Layer 3 of a small transformer language model trained on English Wikipedia (14 layers, counted from 0, width 128).
A neuron adds its activation times its output weights to the MLP's output. To switch it off is to set its activation to zero at one token and run the rest of the model.

Output weights of the MLP neurons that the questions are about. A number n stands for n times 0.00067.
n43: 79 0 -216 80 11 163 51 -177 11 -60 0 -70 136 33 -87 -117 -126 29 97 41 98 -116 150 -88 -16 -63 23 -14 -79 -78 -32 0 -11 34 117 3 -251 -137 112 52 105 46 77 -15 82 -9 -69 76 -44 175 62 -81 17 -36 6 -297 -52 -26 -131 171 60 -27 18 95 -51 -186 390 -3 90 -99 80 82 -59 102 -9 -33 108 56 101 -9 -146 104 24 -27 108 -12 -13 -45 -157 12 -126 14 191 -9 -51 -49 -104 43 155 -9 -109 89 39 43 -3 55 -99 -63 -59 -26 64 71 -133 24 6 -38 149 23 -150 -128 48 -41 60 -86 -205 27 -211 104
n52: -197 149 266 -119 35 46 -58 -16 -20 126 105 -76 32 121 60 16 -63 -88 -255 52 131 94 -129 -144 26 53 123 -125 -12 -135 -4 142 54 -46 212 -192 132 124 -24 -7 -109 71 119 119 75 0 103 -8 70 0 -65 -86 56 -207 -136 54 -142 133 68 91 -75 422 79 -68 -231 111 -115 173 115 423 4 62 -195 -44 210 -139 -4 61 99 -53 -284 -30 199 71 -180 17 143 90 -161 4 -115 -20 -231 -172 23 152 -126 171 81 -45 96 18 29 -130 177 -175 -119 147 42 12 -24 -258 314 -192 -234 -178 -16 -68 48 -43 -100 274 -48 -354 -52 -121 76 -148
n58: -215 34 314 83 136 -123 -53 140 168 111 -41 62 19 -97 149 -196 79 -8 -142 121 -48 206 236 -43 129 -152 -232 -118 82 -54 152 -95 162 -78 -156 49 -28 105 0 -32 98 254 -24 32 0 -21 -8 126 -140 164 8 -60 85 -30 162 -96 83 18 194 -88 185 -108 -335 103 -64 -357 96 -149 112 87 -178 49 -62 -179 93 -106 12 119 -11 177 129 105 -12 81 101 182 -52 60 -73 -185 -105 74 -137 20 -156 -105 -55 -341 42 116 -69 -286 -40 229 -25 149 26 -278 -136 215 54 -198 149 -147 -136 -119 32 43 -192 12 -81 68 105 -60 -25 -12 229 120
n81: -7 224 -262 4 -109 -94 -139 123 -70 249 -27 67 11 -132 -73 251 233 193 43 49 -69 39 56 41 46 31 4 -247 157 15 178 -140 33 55 56 -3 -134 -153 -205 -17 154 289 10 -50 -70 -20 4 -43 -264 -76 -125 -19 -11 -103 -110 38 -49 -20 -93 95 -66 99 240 134 -77 -84 -107 4 -93 -67 -28 94 103 -102 129 -49 82 65 245 -252 -18 -92 -186 70 142 253 -30 -111 146 11 -36 -81 160 -61 -109 -19 89 -94 -243 50 -361 65 -11 47 84 -138 90 -113 -12 303 -45 -142 43 34 -34 0 115 104 -110 -12 -97 -110 189 -85 161 353 12 69
n92: 104 -81 21 31 -184 252 -86 -110 186 154 164 -197 -65 60 15 -79 46 -8 22 -99 333 82 -257 368 -51 118 -29 -76 4 151 -89 -187 -52 74 -128 51 -42 -103 -126 -41 4 -134 94 -38 109 283 -106 4 -108 -58 50 106 135 24 -217 -88 15 -152 -4 -206 -143 181 120 -70 -134 114 8 -8 -213 -44 0 133 -83 49 4 290 207 97 -23 -87 23 -164 -17 -202 136 -53 -111 89 -274 -65 -55 -74 238 -63 56 -251 9 -168 163 164 172 -5 55 0 -205 -208 -286 191 61 194 -53 -8 275 155 17 288 -165 -29 14 -115 -99 103 116 355 -58 -77 -269 -97
n105: -153 -185 0 154 82 82 -22 -22 -152 -52 196 0 -49 150 286 124 91 -88 -52 163 123 -29 -96 -120 7 54 175 124 -21 -147 134 55 75 -100 81 -22 4 -194 76 48 12 -33 142 -202 93 -91 -102 -187 -92 212 18 -112 59 54 -112 -221 29 127 102 177 45 -14 80 56 -146 -207 54 -11 -158 -224 30 10 -138 -8 -73 -132 -18 -115 74 -60 120 30 -88 161 102 26 -63 -7 66 -3 -108 -56 224 134 96 46 -84 -58 -169 -43 7 -104 -90 -11 27 322 -8 221 -41 -64 18 -10 26 -11 -232 -139 -76 -133 -50 26 46 -219 194 -108 -46 422 -74 -7
n113: -54 -337 266 -89 -93 -21 46 -189 -146 169 113 16 32 -75 15 28 48 84 96 0 -8 136 129 88 121 -33 -99 -321 -85 167 -200 4 -124 89 -152 -14 -82 -108 55 32 -236 88 123 -29 264 198 -69 -83 74 90 12 181 24 -19 -237 157 275 -342 192 38 36 131 8 13 39 161 -197 -85 108 331 204 -4 127 -144 -147 165 293 -29 -249 40 -174 -26 -154 -25 76 -64 4 -296 259 48 169 52 -54 45 129 -24 17 -23 -30 -86 29 -254 4 -114 -43 4 -57 -39 -30 261 -68 -102 208 114 185 4 -95 -135 -9 -163 -284 -122 0 96 9 -71 -55 -21
n122: -271 164 191 59 -84 -8 -115 -227 -190 -97 -8 -118 43 16 -187 67 -250 -165 49 166 -56 157 -250 55 -30 93 59 115 147 -90 -158 -17 103 -37 -185 -25 -57 28 -62 145 47 199 149 -16 -37 127 -93 -176 -77 8 -36 162 -242 57 -285 300 79 -138 -47 -149 -144 -77 106 100 81 8 20 107 24 184 -42 -188 -58 -198 -70 177 146 124 -50 91 -127 -438 -49 -49 8 8 49 32 -50 -140 98 67 -31 85 46 -28 154 88 -29 133 -16 -310 164 17 115 -41 -39 -128 67 -4 87 127 242 -36 -344 152 -4 223 73 0 30 227 47 219 252 82 -33 174
n142: 265 20 139 8 478 -170 66 193 29 295 28 -56 134 -82 52 147 -10 -26 63 -328 8 -106 -91 124 -25 -65 48 81 -26 30 175 -108 -40 -79 79 37 131 206 -15 -3 33 -91 -16 54 -39 -153 121 -281 57 12 23 158 197 54 -243 -122 -58 -176 -202 74 -100 119 -16 36 106 -85 19 -158 198 -44 247 154 -127 -12 0 -63 -64 -27 -10 19 64 113 -19 -242 71 76 30 150 -70 -100 25 0 -77 -85 -11 -75 -4 -88 -320 -226 137 107 -50 -272 24 139 -37 -49 -32 128 -52 -44 40 54 31 -148 -204 -30 279 -144 -45 -98 -134 -82 -118 -82 87 135
n178: -76 114 -14 -274 76 -39 35 -165 -74 29 -94 235 37 202 38 -294 -227 52 -207 11 146 -123 -298 8 127 81 15 -18 -154 -70 45 353 -47 -24 90 83 -85 -11 -37 155 4 -51 -177 123 137 -16 -64 171 -130 36 15 154 108 -219 213 -126 -44 91 -276 -163 -174 46 136 43 -90 -73 -184 102 123 182 83 -51 -59 -139 15 -21 75 -153 -151 140 -174 -177 -4 273 -11 -36 147 -31 -161 -111 18 -115 -38 223 66 -7 0 33 8 -161 -66 -61 -110 67 93 -39 115 -101 28 -23 0 88 210 236 115 -87 -46 89 -147 216 -77 106 194 -29 134 101 39 61
n191: 75 -177 -189 59 -29 117 115 -140 4 -130 128 -177 88 23 17 -241 313 92 -69 -56 212 22 294 207 164 -64 -231 -144 -134 0 48 180 50 -78 85 -121 -159 -236 -123 -53 117 -77 3 95 -59 91 -226 61 -84 -230 154 -8 -315 103 -32 -50 -289 246 136 73 7 -60 -11 -140 56 -247 38 26 -40 -164 102 54 -43 197 157 14 141 71 -41 -45 189 -207 0 -65 52 -20 139 19 18 18 -99 -73 209 -45 158 -29 72 -29 -47 -151 -115 24 45 -78 219 -95 -41 -80 -106 100 88 -108 -227 -60 136 26 80 150 -16 20 8 -52 120 -48 32 -62 -132 72
n201: -90 -172 -390 -42 -98 -19 -242 -103 -39 166 45 -86 -214 7 164 83 86 -43 -15 130 -96 89 -54 137 149 85 -153 -67 47 -139 16 48 24 -42 -32 -163 0 -244 -109 -90 379 41 -113 -4 101 -50 -104 26 156 220 59 162 196 76 59 76 -289 19 -161 -64 -60 -40 167 -23 -94 -177 -73 97 107 -87 281 -31 -49 106 0 -13 -79 26 158 -43 -112 54 -86 -351 165 42 35 129 -169 78 -282 18 106 -177 -73 125 66 21 92 -4 108 -47 22 121 190 34 -28 -89 -99 144 4 -35 87 -80 -41 -15 48 46 282 8 55 -23 159 -67 -159 -30 -34 -70
n216: -64 0 -95 -232 42 -99 -113 301 -34 -54 -74 39 -139 207 91 216 -4 109 -244 -4 -48 -284 -83 121 -26 44 -54 -27 110 -120 -25 -147 -87 258 152 28 -168 -70 -84 25 183 -4 -24 -16 -29 197 134 219 -72 -214 -175 209 -112 93 30 70 -88 -70 -82 -33 -96 -263 -44 -99 98 -8 132 -51 16 153 58 -91 -103 -9 221 241 -121 147 -107 0 -15 67 194 45 172 -8 -63 64 -248 -227 -11 124 291 -40 -95 175 76 -243 -62 36 -89 192 -12 -262 215 -7 -26 -13 186 149 -109 -19 -140 87 92 -24 120 -166 -51 292 183 -314 -8 119 -177 -166 82 -32
n240: 58 107 168 207 128 -194 -90 -62 -33 144 280 -239 -41 113 59 57 28 176 4 102 27 132 -8 38 163 -123 -11 7 -102 -227 -20 -8 164 -253 -154 -53 143 75 -122 17 -270 28 -53 92 39 4 -149 219 298 -153 268 -116 220 144 -95 164 -36 0 -165 25 -230 54 51 162 -37 -305 -192 26 153 -159 -127 11 0 8 112 137 105 191 -220 -110 21 -101 -16 -98 38 -104 208 8 44 71 -22 261 -21 -31 128 112 49 -91 -100 -81 -86 -94 145 59 -20 -61 -17 -36 -116 -200 -146 -81 -119 153 -73 8 -66 86 82 -112 192 -143 77 -209 -85 4 -114 -50
n247: -76 36 -59 -49 118 45 -24 -51 55 42 45 -98 29 325 9 -122 27 82 -127 -73 94 -108 216 -122 -180 88 59 -32 -86 -95 36 98 64 -28 151 -41 -64 92 19 -148 -154 24 141 -74 -71 -198 -81 7 -50 248 84 -115 -98 -126 159 -313 183 101 -13 9 -140 -37 20 -90 64 -88 81 69 -3 -63 -296 71 -115 -111 -13 -182 241 -80 147 -23 -65 78 89 106 59 171 38 14 -106 -140 -158 -39 123 -108 -64 -59 -7 74 137 -13 -69 241 60 138 -142 129 44 -71 -38 30 76 74 -174 74 57 -253 14 -10 -126 -190 118 36 92 79 4 31 -121 152
n251: -29 -100 -230 -76 -30 -64 60 -28 -43 -43 7 -78 239 92 -193 -116 -103 78 124 -92 -52 52 219 139 -90 31 40 -63 61 -34 147 -30 105 -43 54 -30 -59 -136 -17 -55 66 0 -33 167 -131 -131 131 -166 66 164 -97 3 114 -32 -63 -182 48 21 -34 87 -97 260 39 218 -85 -314 28 -153 138 -265 -129 102 244 -107 -165 35 -82 204 177 92 -19 33 113 53 98 -50 -131 14 -27 161 -72 -101 -23 49 -7 -156 -140 -149 141 -45 -81 0 159 68 44 -39 71 -183 -40 31 179 -3 61 55 209 48 45 -24 -156 -181 155 -177 139 107 33 39 -249 52

Each question names a token from some text and the token that comes next. It shows the activations a of the neurons there, in the order above. A number n stands for n times 0.0051.

Then comes g, the gradient of the next token's log-probability with respect to the MLP's output, scaled to length 1. A neuron's effect is roughly proportional to its activation times (output weights . g). A number n stands for n times 0.00069.

" de", then "ad"
a: 107 -13 -33 -9 -22 71 -11 -29 -16 16 0 -32 -33 -1 -18 -33
g: 62 64 -70 -172 -284 132 175 -168 17 193 -301 -131 26 59 66 49 -174 -286 236 -46 -236 0 167 11 144 173 -30 16 -245 -93 -66 -234 4 -9 -188 -55 172 124 -6 121 151 -193 211 -116 71 -102 214 -4 169 -53 -26 -111 -95 143 -37 243 -111 32 6 124 131 -142 108 94 -53 79 48 63 186 -134 -63 -104 75 -101 -27 -88 57 65 -28 135 24 -241 -61 47 186 150 97 49 58 16 -107 -6 -84 -118 45 34 -9 8 -46 -224 -1 105 288 6 -40 136 -48 -145 -163 -98 119 71 -42 300 44 -74 75 84 144 5 0 -157 -20 -296 -119 -49 13 13
Which neuron, switched off, lowers the next token's probability most? n43

"s", then " that"
a: 153 -4 -24 -19 -17 -31 157 -18 -5 -3 0 -8 -5 468 -33 -1
g: 25 -236 26 -192 269 -98 49 -46 -217 23 50 -59 49 118 45 6 33 -22 -19 103 105 -98 -36 -195 -162 -45 15 332 -347 43 -89 -142 71 -97 -100 81 25 96 22 123 95 83 -67 -56 80 76 14 -62 24 178 -220 -189 -11 64 112 -37 153 219 -35 30 -12 78 97 -6 78 -137 -196 -37 -56 31 -136 54 100 -72 -50 99 37 -31 88 21 -20 -118 33 -3 111 208 63 7 -24 -198 110 106 220 96 -40 237 -405 -20 138 -122 -176 -129 112 237 -2 11 -280 117 210 150 -63 -12 62 32 -198 -170 187 -62 64 -136 -63 -95 215 -63 -214 -203 151 27
Which two neurons, each switched off alone, lower its probability most, in order? n240, n43

"e", then " and"
a: -31 -15 -3 -1 57 -23 -14 -33 0 322 -32 -23 0 -12 -33 -6
g: 124 -187 -96 -30 -5 -64 -112 -126 43 110 -34 57 -253 -36 -98 14 -53 -34 -232 22 137 -63 -123 -147 -160 19 -33 -237 4 -29 134 27 127 195 217 -165 -110 -67 179 -221 123 -93 293 -49 86 -176 -226 -115 50 36 77 58 -42 -30 117 -290 10 -47 19 24 -159 204 167 123 -93 -42 65 55 -71 -37 128 -128 15 145 142 -109 -133 -59 76 24 157 358 -47 -238 -68 -128 81 -94 86 43 -340 248 -29 -64 156 136 -92 118 62 77 245 23 -70 -60 123 95 108 163 29 -97 86 1 9 -72 171 189 62 -134 32 -68 172 -76 -60 -28 -86 158 -227 55
Which neuron, switched off, lowers the next token's probability most? n122

"n", then "am"
a: -10 32 -1 -5 156 -3 -19 -6 -1 -31 -6 -6 -11 -33 49 199
g: 121 -100 -71 -21 105 -137 118 -17 123 131 -115 -60 169 13 -190 167 114 25 -71 -298 61 -227 -100 -185 -130 -7 -169 55 -42 -15 143 -20 -57 193 -1 25 87 -48 -16 -60 125 166 201 -87 -9 -125 180 114 -165 -6 -52 243 -287 -128 -37 40 -113 -62 106 44 19 237 -136 76 73 -99 -26 -39 -6 142 -86 -93 -86 -1 245 -52 146 48 -49 187 -43 -204 99 277 13 38 -280 37 119 43 -21 11 72 170 -30 43 22 -40 321 -65 333 182 140 -304 36 -53 -129 -89 81 -55 38 -130 6 -204 -60 252 -90 -6 -18 16 40 -204 -159 -23 13 -99 -151 -81
Which neuron, switched off, lowers the next token's probability most? n251

" s", then "ec"
a: 79 -2 -12 -30 -14 -7 -29 -13 -24 -17 0 -8 -5 -5 -15 -33
g: -12 -218 -44 50 211 296 94 40 268 -77 -116 150 46 57 -192 -184 190 15 54 21 179 -64 155 -265 76 104 -56 -59 -174 -84 34 -166 -112 -184 68 209 -126 -98 -14 187 -9 164 35 -152 150 -94 -105 138 -129 -1 68 -122 -183 -1 65 73 130 -117 63 -25 -122 141 -89 -117 77 178 28 58 -51 34 -30 -13 15 -345 31 169 29 144 -91 -126 -164 -70 -48 8 -52 -11 122 89 -16 -120 49 354 120 80 127 -132 -22 -103 133 -80 25 -89 11 -42 -62 -269 -219 3 -119 33 -31 -223 208 86 -41 35 -46 193 -192 -102 142 133 66 166 -15 31 -225 155
Which neuron, switched off, lowers the next token's probability most? n43

"ter", then "p"
a: -33 90 -2 -2 -30 -4 -28 -31 -33 18 95 181 -12 0 -15 -31
g: -100 -7 74 -328 35 -135 -76 75 -156 82 -109 137 93 141 53 -20 -209 284 35 -98 141 8 117 106 46 117 98 108 3 99 91 94 70 70 77 -38 22 1 -16 317 -10 -42 -93 180 194 13 -104 103 83 54 -148 158 -300 -77 -77 -108 -127 135 187 68 -25 -101 -9 -144 -219 8 -12 -143 8 -52 -42 235 -59 126 -146 -120 -151 35 -180 6 -205 169 -299 -58 60 91 16 -54 -49 -72 99 -10 151 -2 -140 -114 -72 48 -88 118 46 -30 188 -109 -160 -202 149 258 -15 164 -78 -42 -62 -149 -215 -138 -87 -46 102 61 -98 447 22 -64 -22 66 103 -79
Which neuron, switched off, lowers the next token's probability most? n52

"s", then ","
a: -28 0 -14 -30 -14 -28 -13 -20 203 -7 -3 -6 -33 139 -10 -33
g: -139 40 46 79 -184 58 9 58 -116 23 -107 -19 -115 -228 72 -163 137 75 20 119 -1 -26 -6 71 45 80 128 34 -311 135 -54 -173 79 -214 -194 240 -250 -115 111 26 -41 86 45 -71 122 -179 -166 25 -87 162 80 -73 3 -99 -233 -89 -129 -117 59 -27 15 -85 235 356 128 110 -53 149 -74 -99 340 -83 72 59 25 89 89 -127 147 64 -228 -108 -123 182 169 -29 -40 -187 -15 33 51 -158 216 153 -14 -105 -80 149 -82 -71 83 -241 114 138 -23 -199 -125 25 -9 -184 229 63 97 110 20 95 -93 37 117 56 -71 -244 90 60 196 111 14 -80
Which neuron, switched off, lowers the next token's probability most? n216

"ay", then "s"
a: -7 -25 -27 -16 -9 -29 0 -1 0 -6 -1 -33 0 -2 -18 -16
g: -188 -162 17 -264 -136 -2 -223 44 -23 -143 -132 -92 198 26 34 83 -126 -27 80 71 44 -89 1 59 55 71 -47 -201 183 75 196 -15 107 102 140 -103 2 181 -177 278 -6 -20 89 145 -12 348 -45 -146 -119 -77 -86 192 -94 -106 147 -105 125 -95 114 62 -119 -94 20 -15 186 243 -143 -62 -157 48 -164 -145 -117 -121 53 -5 42 83 89 43 -91 -247 -15 348 -41 -43 16 -115 36 79 105 16 -133 -220 64 56 39 24 174 -40 14 -167 141 -175 86 142 -7 248 76 14 126 131 -98 27 227 -91 -11 35 -37 -257 181 -115 -176 -210 -3 76 100 -163
Which neuron, switched off, lowers the next token's probability most? n201

"ou", then "v"
a: -19 -7 -7 0 0 -10 -3 0 35 0 -31 84 47 -17 -5 -14
g: -212 105 -156 138 -75 133 40 -75 11 -177 -141 -14 -83 109 -59 -9 65 -94 -63 114 -21 36 56 272 -86 63 21 -54 269 11 -218 95 -39 -219 89 111 -300 -321 -193 -60 -2 -45 -25 125 -178 16 -22 -131 139 82 174 194 -117 -44 -85 94 -44 67 95 -8 46 75 -42 182 31 27 14 181 -125 -44 -72 5 -107 -86 51 212 -215 -17 78 294 104 241 -101 51 -129 8 220 151 -160 -14 -17 114 229 -28 -52 -128 36 -231 -2 130 -273 -276 -109 161 179 -58 -89 129 -76 3 49 -70 -96 171 -39 50 -174 -79 107 57 167 197 -42 -120 119 -63 -126 39
Which neuron, switched off, raises the next token's probability most? n142

"ent", then "ri"
a: -11 177 -24 -26 -29 -1 -25 -9 -6 -14 -1 -5 -3 20 -28 -26
g: -23 180 -86 32 -181 11 23 22 184 52 -11 -75 -124 120 -246 136 187 -56 -161 -181 130 -158 -61 118 19 -53 58 116 99 -42 63 -170 16 40 -274 80 -103 261 -89 228 -17 7 81 -171 -133 106 -162 -96 -26 -68 52 -77 289 5 -156 266 6 146 -53 -23 -4 -130 -5 -140 -47 208 153 122 -47 -167 104 -97 -69 -325 296 204 -185 -7 46 -27 76 -15 -152 -58 -124 -152 -134 130 141 127 -17 -73 62 87 25 62 -280 -28 -203 -172 -8 176 -187 75 186 149 -1 169 -83 46 -18 89 31 61 29 202 91 -46 -217 125 -143 -23 38 139 -76 -45 -67 68
Which neuron, switched off, raises the next token's probability most? n52

"f", then "er"
a: -20 -2 -3 -3 -11 -5 -15 -27 35 170 -33 -1 -1 0 -6 -26
g: 222 146 3 82 94 90 -33 5 -188 -205 130 96 -51 -57 228 20 -238 26 103 189 7 -27 -269 -62 -121 144 166 -93 -55 -57 26 202 178 139 43 -65 -117 62 164 74 -16 -26 -157 -77 50 8 1 29 40 104 -289 122 5 -36 64 80 -80 -166 -96 130 -63 -128 -89 -62 87 115 118 -70 -254 81 102 146 -7 113 -92 -261 -53 -82 -19 30 -385 -126 -64 83 -124 -288 -30 56 53 -197 -185 53 6 97 114 310 110 -96 140 -58 -72 -113 -152 360 36 79 125 -100 -23 126 -55 -33 -122 35 228 262 -9 41 -101 -18 16 -36 -37 -110 112 -142 -56 -14
Which neuron, switched off, lowers the next token's probability most? n178

" re", then "le"
a: -31 -11 -32 -2 153 -33 -26 -7 -15 301 -28 111 -33 0 54 -20
g: 124 -155 81 -86 108 -13 86 -265 -17 -65 -85 -3 203 -287 114 12 421 -29 -188 -73 53 81 152 46 87 -44 64 28 -163 94 -68 -138 143 91 -90 -46 109 -164 170 42 160 35 81 -48 143 -50 -75 9 -199 39 -56 127 17 288 73 195 53 52 -55 -433 -331 75 -108 31 -25 -90 29 15 288 -122 -38 -47 -100 133 156 -78 166 148 152 -136 -88 23 -175 -42 178 71 133 -84 -3 121 120 -140 123 192 58 -5 -97 112 -69 -164 -3 19 -52 -33 -33 151 -30 -150 -100 -82 4 -17 -102 -133 36 -16 -9 -28 75 -146 158 -211 6 -90 -175 -199 30 58
Which neuron, switched off, raises the next token's probability most? n178

"od", then "ge"
a: 0 -33 0 120 -11 -2 0 -32 0 -31 -33 -31 -18 0 233 -32
g: -70 143 104 -176 -25 83 -137 -93 18 -96 19 -9 -149 -97 78 -75 125 242 -134 170 76 8 -55 -52 -69 90 -59 -193 -188 133 187 -49 58 46 -7 -34 -44 133 -55 33 79 -48 -96 34 -157 121 109 -110 95 -5 -155 8 -94 30 4 -188 107 -232 -272 -178 -53 13 -117 -63 144 31 -189 -11 -180 10 191 -16 14 85 70 -156 -247 -146 259 -99 -152 -176 139 -57 200 75 84 -183 151 173 116 -44 24 -40 185 265 64 -120 -53 -14 -95 158 -70 249 8 -83 -234 -274 377 -65 127 -14 6 147 139 202 -32 133 7 -60 215 149 66 78 -131 -36 -59 -16
Which neuron, switched off, lowers the next token's probability most? n81

"l", then " of"
a: -18 -32 161 -13 -14 -29 -1 -33 -27 -16 -33 165 -10 0 -33 -32
g: -10 -147 -90 -89 159 20 -66 35 -132 165 -4 -9 -53 86 -11 84 235 148 33 128 -74 6 -38 94 -138 8 -10 -25 -50 -324 -51 -53 -72 217 71 36 20 -43 134 -150 -5 240 -130 120 56 38 77 103 115 -98 98 -47 -311 -240 184 164 123 186 35 -28 -194 202 372 44 59 25 -49 24 46 -139 111 -9 -34 3 -80 -43 63 -107 11 -57 144 -1 -117 -88 -29 -200 248 225 -149 188 -157 -137 30 70 160 262 -196 47 -42 70 -15 -154 -198 -106 48 126 167 86 13 76 -47 -194 -146 -51 -138 53 -97 169 -56 -120 102 -264 -160 -99 28 -114 -272 63
Which neuron, switched off, lowers the next token's probability most? n201

" He", then " b"
a: -21 -12 -33 0 -29 -19 -33 220 -13 -33 -33 328 -27 -2 46 -2
g: 30 129 -21 -16 263 35 18 -4 -113 -106 33 138 -137 167 -194 -49 -27 -49 58 61 -50 -53 -29 0 48 244 59 -103 53 170 -109 145 52 -131 -60 -202 106 34 -99 311 -35 88 72 -37 -8 -212 107 -214 -2 19 -2 221 -56 215 118 -26 -98 -73 22 -65 94 -158 55 288 -206 63 78 -96 -86 -113 -137 239 -38 136 31 26 -67 19 -24 -247 165 -350 -5 -4 -63 -78 153 152 -84 -131 109 -1 197 -11 79 -185 229 127 -201 -187 -11 -198 192 -245 32 61 -39 157 66 -91 201 -52 -56 -37 68 -69 -34 100 73 -97 52 75 -213 -133 -320 -18 -21 146
Which neuron, switched off, lowers the next token's probability most? n122

"at", then "t"
a: -1 0 -33 141 -1 -33 -1 -1 -31 -27 -2 -1 0 -3 1 -30
g: -86 45 163 -151 163 30 180 201 176 131 -133 -23 55 -338 -49 99 95 55 -131 136 124 -115 -46 -26 144 2 59 85 250 -58 20 -63 -267 12 121 47 7 236 31 122 -49 167 226 301 -141 149 -189 50 -3 -184 -245 -139 -48 -95 -38 -71 73 -40 73 -47 90 40 -10 77 -15 0 -160 -247 -64 35 36 -82 -34 -37 -34 95 -27 198 -218 107 256 26 -33 192 -173 62 4 -31 85 -11 43 -337 -83 84 -35 141 -81 39 69 -140 -47 -339 108 -42 -56 -42 -108 -106 -111 -36 87 -13 -3 31 -341 -81 40 -123 73 -42 74 -146 -32 -143 119 201 116 78
Which neuron, switched off, lowers the next token's probability most? n81

"es", then " was"
a: -31 0 -2 -1 -1 -32 -1 -28 193 -20 -13 -2 -6 -13 0 -5
g: 38 -133 24 -3 121 -146 -298 -218 -30 -183 -191 -275 -10 -112 -134 99 -113 0 38 10 140 -79 175 229 -93 -167 -105 41 -91 -138 72 48 -238 84 98 -118 -12 -27 47 72 88 95 -76 203 232 -134 83 -98 -58 22 55 169 48 109 25 -92 -87 -88 235 27 75 3 100 -24 68 94 -134 8 -107 111 -42 -91 -96 148 -63 5 73 239 69 193 -57 374 -34 -145 128 5 37 120 118 122 -99 75 -182 -174 229 -133 233 -44 -34 -154 -15 270 -146 -115 4 128 -9 -119 49 -266 7 148 -41 326 153 -73 1 1 -186 51 50 25 -53 34 -85 -121 -110 -103
Which neuron, switched off, lowers the next token's probability most? n142

"r", then "and"
a: -13 -12 -2 -29 -33 -3 -23 -13 -33 -29 -6 -25 39 0 -15 -32
g: -148 41 -77 40 -46 73 -26 -334 -180 -33 84 15 -223 -90 95 272 30 -117 65 63 110 80 275 13 -55 147 -183 -41 42 -55 -52 66 -78 -65 -66 -29 126 -11 189 -31 9 110 -68 -183 176 -144 10 20 -241 57 -16 -56 -181 -10 138 196 -31 49 86 -104 32 100 155 -49 59 113 8 45 211 -55 12 -10 -77 174 -44 -11 50 39 -199 -100 -149 133 -109 -107 245 -104 106 -83 -143 324 -41 -243 -186 156 81 69 33 47 8 5 166 -203 -88 160 17 35 164 -112 11 -119 234 -73 6 -136 -189 108 -309 -97 -164 207 -97 175 116 -43 -88 -212 123 206
Which neuron, switched off, lowers the next token's probability most? n142

",", then " th"
a: -26 -33 -16 -9 -30 -2 -20 -29 -11 -15 -25 -11 -9 -4 88 10
g: -112 -77 -74 96 201 -147 191 -81 -36 99 5 -165 121 135 18 237 -47 182 37 104 82 40 83 -46 -142 144 -36 -47 173 168 -72 -117 -147 141 -81 -144 -67 -63 44 -2 -244 -109 192 -134 80 -30 -167 190 267 -42 186 -229 278 45 -95 -115 -54 187 18 33 192 -160 -111 104 11 40 41 100 -10 -101 72 -207 33 159 -274 -77 70 -187 67 -60 -280 -8 -65 352 -23 91 -16 22 214 -121 180 50 -3 17 -52 -30 -76 109 4 18 -130 -63 134 -15 -258 137 112 -99 190 139 111 -82 -147 -44 37 -47 -87 -57 -237 138 -49 -129 -83 -67 37 -159 -172 -57
Which neuron, switched off, lowers the next token's probability most? n247

"s", then "."
a: -12 0 -12 19 -8 -4 31 -6 -22 -4 0 -15 -12 199 -15 -2
g: -132 14 236 66 -325 -151 123 92 -45 180 76 -103 142 -129 59 -137 -59 -184 -23 52 105 -30 -37 159 -73 28 -28 44 -68 -117 163 -119 -131 -136 -116 -63 -41 -19 -74 -35 -278 -80 208 -30 7 -228 93 195 107 -121 198 153 172 75 -84 138 -157 -191 -73 159 9 36 0 79 -155 -12 9 -21 -284 -47 -60 107 -45 322 101 -34 -90 31 38 118 258 32 -152 125 144 125 59 -288 -96 242 0 75 129 -45 -108 -95 -45 181 71 127 -36 -40 -127 58 69 -201 -72 -179 229 -14 27 98 -93 103 105 241 9 -3 -121 57 -147 -117 -177 102 144 50 -198 -40
Which neuron, switched off, lowers the next token's probability most? n240

"e", then "y"
a: -3 -5 -1 -1 122 186 0 170 0 -10 -29 -20 -33 -7 -33 -23
g: 64 40 -174 144 38 7 64 -133 226 125 192 -42 -145 -157 -187 -10 -79 -223 45 105 150 9 -124 272 -183 -106 77 131 156 -106 115 74 97 -3 -52 -23 153 88 -139 -100 29 108 -111 -23 167 -188 19 128 5 49 21 32 -115 136 190 -105 -153 54 -18 -104 -25 120 42 -124 -164 -234 33 -54 272 -193 26 64 -69 -14 -21 -154 -175 -76 -66 53 357 -54 -136 79 152 -137 197 -14 2 21 1 127 -97 43 229 -82 287 -17 88 -194 129 80 -15 -196 51 -126 -132 59 60 -190 -199 84 24 100 -63 -68 -149 -56 -186 -18 -241 -37 120 -21 298 98 128 -138
Which neuron, switched off, raises the next token's probability most? n122

"h", then "av"
a: -17 -20 -22 -25 -17 -27 -30 -18 29 -4 -30 -29 0 -24 -21 124
g: 33 35 -174 31 48 113 -87 77 37 74 -125 73 -45 -166 29 130 -58 -120 -133 78 -48 138 -225 -5 90 10 -30 -191 224 122 14 118 -3 236 -56 25 -90 -169 -50 302 6 -87 419 350 37 204 221 -135 145 -83 -69 59 -50 157 -55 -48 -153 -58 -61 246 204 40 12 63 14 -59 121 -26 -142 -94 31 -180 -169 -121 199 184 37 -124 125 -142 -106 -194 62 299 76 -158 112 98 -195 -112 3 -194 185 -132 -32 -22 -114 39 54 32 145 89 -190 85 -87 -45 28 113 -11 29 -176 -57 -214 62 -97 -4 116 -20 -121 29 -69 -73 -50 -175 19 -14 -163 -135
Which neuron, switched off, raises the next token's probability most? n251

" the", then " re"
a: -9 -33 -33 -1 -28 -10 50 -9 -7 -18 -15 -5 -33 137 -16 -33
g: -346 -62 41 -55 102 85 -33 2 -104 -62 120 197 44 -332 179 56 29 130 -62 -195 -137 50 111 -92 60 -135 106 -80 -77 -24 77 -30 -41 -184 94 -23 -13 -94 -143 85 132 298 75 -17 -224 184 -213 9 -98 -104 -33 61 139 82 -20 -225 -108 -83 19 64 -247 -81 -46 246 145 103 -124 109 84 -186 145 161 -156 55 222 -94 129 41 -72 -46 -72 100 102 97 -129 -145 -40 147 -184 -202 -12 71 92 31 131 -110 -17 9 196 -1 116 -207 168 -102 56 -99 -86 -32 79 76 -83 -159 -115 251 31 -99 189 70 226 -96 308 18 56 50 -118 -158 -37 64
Which neuron, switched off, lowers the next token's probability most? n240